Layer 9 of a small transformer language model trained on English Wikipedia (16 layers, counted from 0, width 128). Numbers have three digits each and are written without spaces.
A neuron's activation on a vector x is GELU(gate . x) times (in . x), where the dot is the dot product.
The model reads these tokens: " |" "\n" "|" " 19" "64" " |" " It" "al" "y" " |" " Gu" "id" "o" " De" " Ro" "s" "s" "o" " |" " " " |"

The vector x that enters this layer's MLP at each token. A number n stands for (n - 500) times 0.0064.
0 " |": 566461480547513620365639548597287514667690370617361492554714533431497078471634687447247385608721515592534479215402482404312560580460511287755587431380403314671434448401337564311577946388568710585640653542442454462538446657653535476583397473428651292426498494708509557452318584594493710504260434450367495367426666582857581713359502479481451459418473568433566533385506451584634644547526
1 "\n": 494515435331529646327473524511472495520410446780381283611731491446448134478556596368640430519900537470569515172590495649359643646494567298682432578458218234674736483337370606377471818336645724521576675565551467403603441589584455411400511577332569389284473462674471654192243332650647789510261488468226470363454667554678475761472477443331531578396676576441450635360523529567785536452491
2 "|": 539507564478443575367590575538383478633604535651477527434754542295557237487620617276398362688517503549531529178695499466377366576680298401786567421402335319618406465334277438245624960467708792721444517521571562262604476542516560507394494525424587245359413495552595562431376588621589741521281366415514335397311559718835427593366382367414437548448642703437635479403481438680698775525585
3 " 19": 679483426284419505364434285560159402716812458544567378457473794552379309468541483591477251527713252404555514364491507419266445393516347456519536408323033243318480500458260632222228796495567825465382554541461503400659566536548619507262505632327602488418258546440690483412582372710537469650488302337647631390283627456770378463427467497417411481653738602479518576343302479425655432544618
4 "64": 521488399423562449435613388427389434580713375479560369483691698658270463341784278434630326677535555522622468488644490442250511399369242525567349369354457227714291327263243630518203807323721906606584490476603486122665398702572419472388475584445581543447472805585461602573338132568534543343616450530575632486220761473565433457559374650171427515378575524497502626407390574226583220586673
5 " |": 703378492286636547364626473387319344606687519498576303237653526484243124463661507463373410613556523515529317360688475253407474561472447417693543436313475222481382442352436590394579640417873730643422516560530607324563495604457472458505437602358546321537418546722599563432521461613352693410330447448449482316340605705881466415412481547286475383458695573416565647437385562549730707538554
6 " It": 550393330215545419305814275451444525578426464412665228330649552418175186601316631446453473470633552390507446278503374341422455674571347301554364490324529152665376414433290792367339725436567762314504784608408375486565724422519493377487566376615465412449435747602300367522561280560724504511288455555515627453330614279651497485376418641511403488616713549322581860395358471403646602564562
7 "al": 524360482415591548458692450535500539484576550494557314176659648551199474399442709384516437404427745629354545276666179448266455505367376255595454359325296488687308675403211755533490876269823682312579653653605357488561491667544568587359372570570652354615611681599525340451383335743626483666506422731541647444377580240771494567236511712445193370643677582480554412371570578402378537300592
8 "y": 610404443548634530330773495460422512466364511503474588171848530467287444394690797475412364423512574470579596459825316453292547372373193406752506454331403384494418464413254851356566885249744771383617713493612454614547325747642462651390526538458720547467375646867445350682409282747604547686525471409551573407472577380636625438424302653295360540443403566524589753562492365356397443341531
9 " |": 588387539470583730456683512407285522695663524521437427300796529395306223475493524599224362491829457552462433277567504253312617566502315408722498389414530223444354462471430593373591731379746753526411579632620484388440504703528595714544429536417546334523252468758547555526369468702700673543254453490449673362474611663860444401352518676420417326425627601465517582362317652577663621533418
10 " Gu": 726350402536427486276630300524125409598541464431625255174586443405343176583406498442557426546810741363682322338496557428167435616618330565651566482323576301522325428549325777306397887542389756411356668587438448523455547370702558542574553518534486281476470787691394417651457580814667510520463523397412532629366671469572728543385421676261455405457643564496547614529282514509810588381601
11 "id": 639425290296252649188593345294518239555429552563564189298691521420285489402516353503429298221490496435412542401691450234342679683678453455640656619425404398581300787357465721781219797354580763515610488697469566456549575289779365599576401503548685657607572738668290593394345469514355421650379549580344754452452708324668490443349567432619215425740785602482449472588627605319496432334657
12 "o": 716426508633587649436538532381332590625433733532534344187815619307502375292821598655442405337543583587453682283469351368327447607416316358650270547373427550209471543396289719386406655307539840490310762492634421623483306633464600660433513744575798417448390762589333298452353361696661816769340421283471626439542601334659612415502621513625618561652716490529589498647578437299542289331687
13 " De": 396553459700485555426602369647310416539582520449399479171566486305201212530600493446499307585766578316345347373513374422221394538431635425642523418415593528484339344502402750248416857433565738699257683592526358556485785481661553601509597612584820598387413688680490405427515363884666726562299351530501500654428677404746380701475380501336422484527700425444647674534536565402689623567755
14 " Ro": 734469370448389706194769351577486413623608487489594505219664412456406161577564679507485391557569611250240651285408412301227394552468639374548442432454690317355409531435334434253345687536468797490600605518460469539674710293568500698536428715674851631493232768563449386477283406708620487482258563726462533796328649352603567537346533657380320529463603531533497534538403562522795617620693
15 "s": 571599282628285597397698232619280379600684444359443437398631582466458188496368678510517334362553460531351482163487397470306632657467562445672732565405410443486415653542301514582478651221581568451358677605503503542432529512532585629389367596481756847317445874429563439556448593457492605327391342664427784679315714204757439415180491534478285529657548335462589692654307470481693662330705
16 "s": 685445404531484639437628339541360428583532488493561429454765656487332114394475740463548329379778465619418545225268262484454557698675485523645460579392390330428596451414270562594364795423497644521578618540519682408316455553483526658337460657584562553501630853640468540450458443636620748595444396490331747682509761427701570394342431601348374526785602373543620588504791437235719633283772
17 "o": 600511274580455500310557405507383507541638526456558404349710698351430200358840717559444358586662540568389727261561377463429485601488200356615241474340418382263431346337315629410466652396716798528411604489479478671451391862541482754298467768431668525387444824649317457378400297860562689560164396489525610555579676295558695622502516589586567717687549532510545574658798403381513370389503
18 " |": 568430411657493662567711425569345493677560453496398437512836575412478159441609504639238344500840371485434463119570433376240466615485416325596563484404583420398441305546407498391479834377623694522428597541499420408386492616516601718539491387419635323499484668727528544505355408753698727603274369553502697502515592664877484537415501605352450416400517552438489571348531610564747671499482
19 " ": 727578281701436508444693324566254439556633476432465537500639577574280114501603454563523491435830306349387503103601466608283493687491455303666518455392368345684350368513365629464483839521523701576509590686621241651433577523569577609353505700458533359361398741561349487516247519513606725614453492400584687464364834636592691521399449630345502222470452443422544523420361441590783771602547
20 " |": 703420286605412647445594419563367434758481515501447415640757408490407186432644475598184402546836451447436557024470419442244399693439622419648326536380465335347338331504328467400555846301441658488400627541513579321578439634528518594591537482537718346548657702735424429498451293762463570662379560634464763497411547653813505647535518559357441491449407515435487529331399425651713721607552

Each question shows the input weights of one neuron of the MLP. A number n stands for (n - 500) times 0.0021.

n451 gate: 484473601422486587431506352587458456350427381541539530597527575514525573568414423672583379653486377348579230536628421534420453500542572696397571517461339494467461331503475329538605464519511514423545551539586340581633555514525458466500573544598472512584478497551629545484627542473401544549577579472447566302525469572387531400491572363367475567436219277701652537653511552497553578368424
n451 in: 624619524299452509536479650536527533731553571630579535509491440515497447497616391378527494276461491491557551472414550362581431500445594537513536527607577488560424454524426443479326320491428683689463614690570488506296557540605442518453549370512515590623440609316675430663358347509476233536518410409636714210472537457455558701500521470697361623349442567551461547539713409436497565437426
On which three tokens does it fire most, strongest first? 10 " Gu", 5 " |", 1 "\n"

n160 gate: 417511577500475627434456522524461623399508658563497686447541367423500533600459486415426352516546392494492680327454551456565492544333538453463599530503399497438516552462497332322516464511470671484404439492659441471656467437454424506405414568422494535478514407519478594537522588637633312505742587626536467693639550569557522338537399327441574669582585585500492475457379459330454694361377
n160 in: 388367588382525500344601370508728508445545527299462667473451671437505341540722655547516363438468334641416364576529615528397357522541565376559540609514513516476609538571539473516413344503524534484283423552385588401522546486508481519439533693613472471486462525519465544380556387527318358481538541335598565423597437723527484522497404540578386453405462459435429492462435617500511426378567
It fires most on token 3 " 19"

n113 gate: 463386398305560610561392538624358467419544510492520451338547510432438597615399435495397624525587541510729472481577406405603447487500477549419324616536368681577601510674605475537422604435445476465368364571538485466582565411488366482454388583507500559446490417438430449480585571515548692450664488614654462485634447538505477495586588532463437569455634371535452510582503535642525475482433
n113 in: 431437384391632500515526557451714438302365587662691322577465468385351542497485524621450500509631551533523532409347382446427556415530559497488483468476305574468409580574527512397391494312468371518467548402491549497434521521535503595494652544579416556342377532535406479529497355500588532401623252580571479253347482515254586613488261512451547667715583346412515363538640468577506563559636
It fires most on token 9 " |"

n116 gate: 538543506608450503649571645603472409682524603420506449602497594486549306470605599400494376573674584690484671430448532455628623649539530665377570467525532522653345561605590269392479522602484463426522623519552538608545448439628583450590561453456618427645347475287500450411534600533580470492533612575453387464542578539319481497466530522440481617591447625484431713682460519528555435588370
n116 in: 574497421462511487413384497353593581541492606627497508458543589535497733433527716560616673495439371250339422487604362508331460468492381437548556557445455418463617546516379584727392658514487331433669434634408574492506349500460492456470574478580594534610513389579470511521641688495441394425349473413581414544467497424538375552536576425620389442524595473522546472337492470448424619581547
It fires most on token 13 " De"

n226 gate: 427402573417724492361392371429559469642460606591409354532396597550544647481486425417403448549568469638508514482495590593489519442606472525595489500494540478503580475572534390530492545608585555374358427657694600465427643368602467503452478541456350421452354447497412629324559489525575386363434344556622428603449651377450416447480506426350486716470714492533295623645363428595597546580486
n226 in: 460312397491346540459567544494567526564559357352358503424598459442549401595553483497410464477494341370557538410446528703532601648526561435599260520500393453552267608578535289435500424616526561454529373394418477457518488626592619415574518471727649617700601358560578459415755561511604381627570601427494480729479609436468550494521474623448648432608547401512532482569494459682596443346559
On which token does it fire most, and how strongly? 10 " Gu", at about 1.9

n161 gate: 568480263523570301549418354523479552534420447544371415625572536503582531454604402557508602500533544639531603457523477497579567577609340644412541495396746565490451526515440459424533599577431621485427531362306336586539577495449503477492544539610534533437464446676541526533616414492544626702557421368596335591487529523418383427439583380381513367503588490454433484385593456529552440575518
n161 in: 456547489304376489639452649511577313307412639432427346406475308475427512321565489526443465478422549371422548418528508520497638415392327454506586628603483440534443596486420418414629412604503358503531580474491384423627469406584299571459546477500575506623537545677525389492437560650523568271568520489361596432532546349576614309512664587519728391466506395357576427500485570415540583565433
It fires most on token 12 "o"

n321 gate: 460399560568557481527454525615462446543400476662584598408312505443444527454437551462375506580572516558548622637511492426500551554454600643424625476453445418350524416416580649405534546543379407468642277355538375624536519593562614495500681394468517540473608541428627464415356339436346560457495454268324462391522338380538585492601562580492478420530609530540367355599368476642619643465508
n321 in: 608494550526450497562319518448432623339381815555497500440457392588584410532565448447462555342434402536436439609480583710555610471479553663358557506405415420509506450418601628608531700401578540355453331485682443594646451521393433382485642488416628478402468523437395376503503491477614389575328778412386448532384512426433488447371360422604442464351535562387617602468479474438369554713590
It fires most on token 18 " |"

n224 gate: 348508480422453420623453506399663480399457377506606565565544414492506411500497467380363384505462528426390386479445470480381669609536617446587418637421549520483486587272559336418435413433481442682348339478344503443489472514522531438588351647285429527636655299505442382495474402393550723431464715548508553542474627545329444427497525528558436548394559517494436635486598539360361462406395
n224 in: 391527384579475586413542472588461393351391363592360508478384380402511466572666402514620471448356500384489561497395464435705467517497469548662475598534367534350635371573412483495530584455411567445613460347464590413497634568533618678678469606666391539480411570443450551426526492497625511439614312528500587458557590700544604523405553597583561622609672432606312364362538464556520456595700
Its two highest activations, in order, are on tokens 11 "id", 1 "\n"

n481 gate: 285600478387412544456486475524467652365396451363376355492454500550541506370602626577572572500462497514685646724446438444609604450528569553400451621375634425446318597525531538632521481569366649541469402261552611511565412458402539392635486527530534430427620470516481456422548666470503649484445615497599629478598411486546389422421464470381593581500442472582577551465562566323731597420520
n481 in: 568385509576599774276563515651743524285509432476431524626422497566506473589415295606500623447426326528479578497515408317303356506594633445572592406671509527587506560316472350415482370379488607377470586588567609441426620494566627369339595530479432487506401587335539558559488430503389581598500434543557690649485543473410509388596437399604380543618579397548443655708512590652584574560435
It fires most on token 16 "s"

n351 gate: 544385699481569400516481433613473633367580388548617596513434473441524477576500450492527672510534497714521434470717492495479437191425516621525380441530521481434417639559422468591459548553466397643591470570465563445470349589558409492475465458340478460438503399495532575688546532518513553503537563468585436556530414360548454489533479479552795519473425516526505604676533630511662703585623
n351 in: 613497503445606443570418346464340369442432551615488381598428427573545614575420567576665548638623552608530713480569342525313394537521515525658428610549361500621741518600463348432485445588654430575574500614442473565475545503672552540699528445491550526472515540759618482521615408461400512693479407423546494432419389488455764497632463587515570534637506445555479745554456543190530785558460
On which three tokens does it fire most, strongest first? 5 " |", 9 " |", 4 "64"

n446 gate: 454626532232508567458487479379442466448487526456435403510417406479440364459589644542600648570668537519562403471515654561666625382366490553345428403553531545479552366579434362551363471388562388490526455524518503490503409579529471479535556262503511642622469442574596516374420376572458440477443702492440466537473669405505545518344455340585443519437513550424311500448489620347487395490471
n446 in: 519331389649423557335538383584525461552516554612516645623467511384492500538420242514550546389386553561421563423287433492500538536555442592500543663572556431505489624734327404527423583566489592642337333572492562564601407611617368497539492467492545392561404522411352592468522467395596473641577356694610563536492561627391517431429519524438566425657494525527500350457358429525368559497407
It fires most on token 11 "id"

n65 gate: 638597455321450444535332402498560532498613407436408440391471602483348429549448522712594430549498347583525507523524510661579443450507515563572517500528432470387368547505618465507406505493539609581405497593420573524548537503557473447604560624412503605578367391578510560502551548388344547529441559493490485603444513675490620395625192490429547618515502475498609495564610386482401561517424
n65 in: 614524547605357522607435441495495551570465533442495486434598572599382431687583490432490457524495510490680502425562412529642464570476585377593479607525458480416340541556502582479458522473526442483283475427473474342404360529505471549592637536557438503520447454502500307441542451383428495605406406556374411498372556515582532495570437591402476490413310546493510600507750348512379481461470
Its two highest activations, in order, are on tokens 5 " |", 17 "o"

n441 gate: 428339511492505495395522458427497511577382608508360540564435316398492339446555522489547583511562611522541467687424559467634522478494393522534352630578460675511511712478453470259479464519541448456434614347522408597564547467421517605435481431462508433531448569511484630524534627524590536329566685885583656464351497439402389569489602546622437614582564627415503503310494538494500433566584
n441 in: 402542559489521707465619422430505513513430513429468456505552569593419491529575452564617522505573519379395632616586419513532537344367479336714505628406531626589619723569567360541418473556497699516556430409415492518400550489471444476411709571686505520470632558570598369451573521599537595484637571321455466465497460495368599495486614524510574449484457505476423527534404624687712438497346
On which token does it fire most, and how strongly? 14 " Ro", at about 2.4

n409 gate: 385696363445558525505428449507593535432434542340548490468626418450545450386611555452558560507658386447470530521643635536438594525379445376612554600399339417614560563603416510520391452437465513512351589429540414556477607346448497452438404373567520359652356452644440546537571515552527570550488537525510530548554510631276533485580490438522493381407528606458360580624593502639497429480490
n409 in: 528426627552594469429375500531366416513462454568531515485490529505399486642490521484651402490495500439562661556459377582500399490479657661527446639545536537466537597370354487609490531292438410316479360339395589452497422569459586611476518539469511295468469370406339460472380563572513537619607484482584531353348434634446482634422474644577518653497398487586552554526522705542516609357599
On which token does it fire most, and how strongly? 1 "\n", at about 3.5

n197 gate: 474485556466636518545487691438505602466525551440568518487591482579508255549534505592516486567428672601477419476590485476609482390300605463454428445540541571464327414529458542413561487531440596469447627376621490472577560326583495373471474664363428442455591563372555561444622450479560578526555676482529406423423431698407576376416497492588325587257511542349492554521589464337443388591607
n197 in: 351393616688480557474428605441596261604511446549503595466514534431417405645431537514595332602349596418466623573344573564466580618517437523494336465453472654440586468601442537576668462402460521503535503244463517374365454398529486468423433572611429359477348558528466642579506552441454604509247429538416463361606509462477471346470563361460466474302546465254604553474450661291468419362591
It fires most on token 12 "o"

n266 gate: 503349457607604539519487454508505476521572636431572500371639304593368597534511357425386350395448586551437519537529552443424387620503415344511466447522647430582569628537449455500557407588468567429361592470630396510432537489479503331579441402403389441495365548651574406484554342513431572437519429422463346497473277629484532310489415295550325484635337487495545522487601582508497492656467
n266 in: 524516581475362637597701410612310608583473381610564522704585547442571433574519503506514413358361497376410323549266424329492503483464367492443560519475516520557514334649640514457556489591536437456625396444558549527539533598399553522508475431363517409492492586711338291497666558522437481527536432625649530522494405433382447558406342475326373413602386519450450486669469423517519562448540
On which three tokens does it fire most, strongest first? 6 " It", 8 "y", 18 " |"

n472 gate: 646358452495453517555602477446437485563527581465358507442339520423527379512410500427415422441463508503379209607426485467498604425405580649534539462556364440614660480547604532381548548493416492564472563510560466602411624500366512351531677435429475474561515605668505490612492593529520682468485567533635393578581399462530432523508470500382403434577437472435420485493477495312373622433477
n472 in: 401584438513532442495407378647538596457404584479513409443402465463426429513672540484556606500511581408402394602458503435429354508570588492486524347376407303503468460481549558388409476481455550611672627422588644523467601379548537500451662686532525562484540431398439508482549667369551660476292352508567481484424522600460476256494556442445375573497170527431358481439426471468457547551516
On which token does it fire most, and how strongly? 13 " De", at about 7.9

n459 gate: 632573360642488497549526430540442474575385717710342427562472489529440437614552463587586476557344392722435546629545571494657509514350618637461412454448646593474670506419655549438520543376611410263601512657523390492585494468566632436394351486585471546500511414472640398477465651653517408506555460523604391558491500378669448656473514480766514672399413509486483491537485529332546410632435
n459 in: 592447301427633554451488371413372460467423574503412651509293551503356433542262443473454551410410457562593518494637574460301596573406491691494539521457494626581670448485401651580512259448440516320546420672628542319652415528539348586497340397419407413562515357616545289363469674500476530521439524363406349610645595350569439567394549506458536605615460534545664416614500406521582393630292
It fires most on token 13 " De"

n139 gate: 523576429516415554497549605355414586625301472497448301397541544451485531538323337456707376426638458447464521565581424516433549562609541531366421464529485471492451508604521469495422497598659670500456487484567394500384523377757497531540531526523405434356539420634521448591553578497417521400479718427560536445431440552562375450620386480645394563536529529492461513434497536482735447593444
n139 in: 707418447508487365663518394451526382387406706474456347520614492442399587345379432513537371590490349457500531422613582696464425450437440468375531576492554476370426568518375403518536545649367451518563561434532577492433537489573534519532577565500489503349523497564602423459516392652638482526620461482521516595553455402690606492622595430438419359379529532643613551296524497497516569435336
It fires most on token 10 " Gu"

n253 gate: 590449535583515498307238553374530583370524404500590488481510390613329470394447428377274516668502553604473463563517336546483644528382545634495443477543602515488317538387505408468468427500507518557399421462490473439446565518403445551431546542577431327459445480432507533488416561567400462470510562440610435492543409467679510518570400394389520409583397399580513565470546445492497339465666
n253 in: 531491625553485414485674498393349481485502538568454495316459459565522436314641514490369631588462554556397568455433436554678639536502481495523448570517404485495454466469498507519502459401471553562473367454524554431542548588462505664478554548553287441711380585379334649405483583590548476447442483398585534507532507437565407617448510486567473549515592571404655450412330594532418434548517
It fires most on token 5 " |"

n482 gate: 304589538516385415479305557526503602479570355364631286557553553280447476651425567605564419487582505674452535548537676421503519393438387514508418414533456359489642390591432431555599403390508520532468446370363629539391564560521610478604603567675371560511441583524479405469516443482404578505513373627508553532478367608503584708702462519397660538543495500433425508577569425500481461564552
n482 in: 592549476304521304387597425468461544705241535683500566491242535565321474512661518473550463552386422614564541553535340644609606494545476536377515426377517458482405239432602524564509452648468593603497545464378448428473609524553343691361455544550452497587444527460506470480461369727556556588459497557536479593452649410429378527488716442567662284527539429488376381316427485470669512577509
It fires most on token 17 "o"

n326 gate: 361575368483491511420613558466549591605569503540526564497618514668438641469454625497523530525466535364343543471458388681576455634577358509574455266549464342472494540386477466489795531597486384568491330414679461597633492509337526336395566509528526563526542381558446589550506798419545483551579306497483421463387534509345557368717511576539568445480617463579500298514444336500608605486567
n326 in: 724441543621521634603461601292482458397697358617446479802616515485584463461400623430485595524473540472431485500544621411327386518406597561453506439323591564369473533467629362491465267548605506760585472427455400550494560534425355683426567422429500577567380627429545552453534418411464557667512518461422428339485540503572661612525461467227590387476397624689548568446699605546624453446519
On which three tokens does it fire most, strongest first? 19 " ", 2 "|", 7 "al"

n448 gate: 641553335489371468578487584445430602422672418521714508503537548473489503495346570487452346592534429446553583370521471500574545385476449340400453417462385562508253435540377484518680532508473492561446364405535471526412545503572428427423633535405401403669433387492569535324710543386580543665476396557497537500544614303471586446533479407439661590420484338540457456360353586532487542628544
n448 in: 440453582601360586450394599544458287693527360564578612443555294461467503575466397632553430547530378443472522471574610514555644503407503497616418593542603517467340497531494467470630489531447491603545469424399519475651561514569411455614432559337517482503525318497419525456602461506751508583338384514408447587295514458547418402460413461544400633520691385533450460563457667368455184589357
On which token does it fire most, and how strongly? 3 " 19", at about 4.6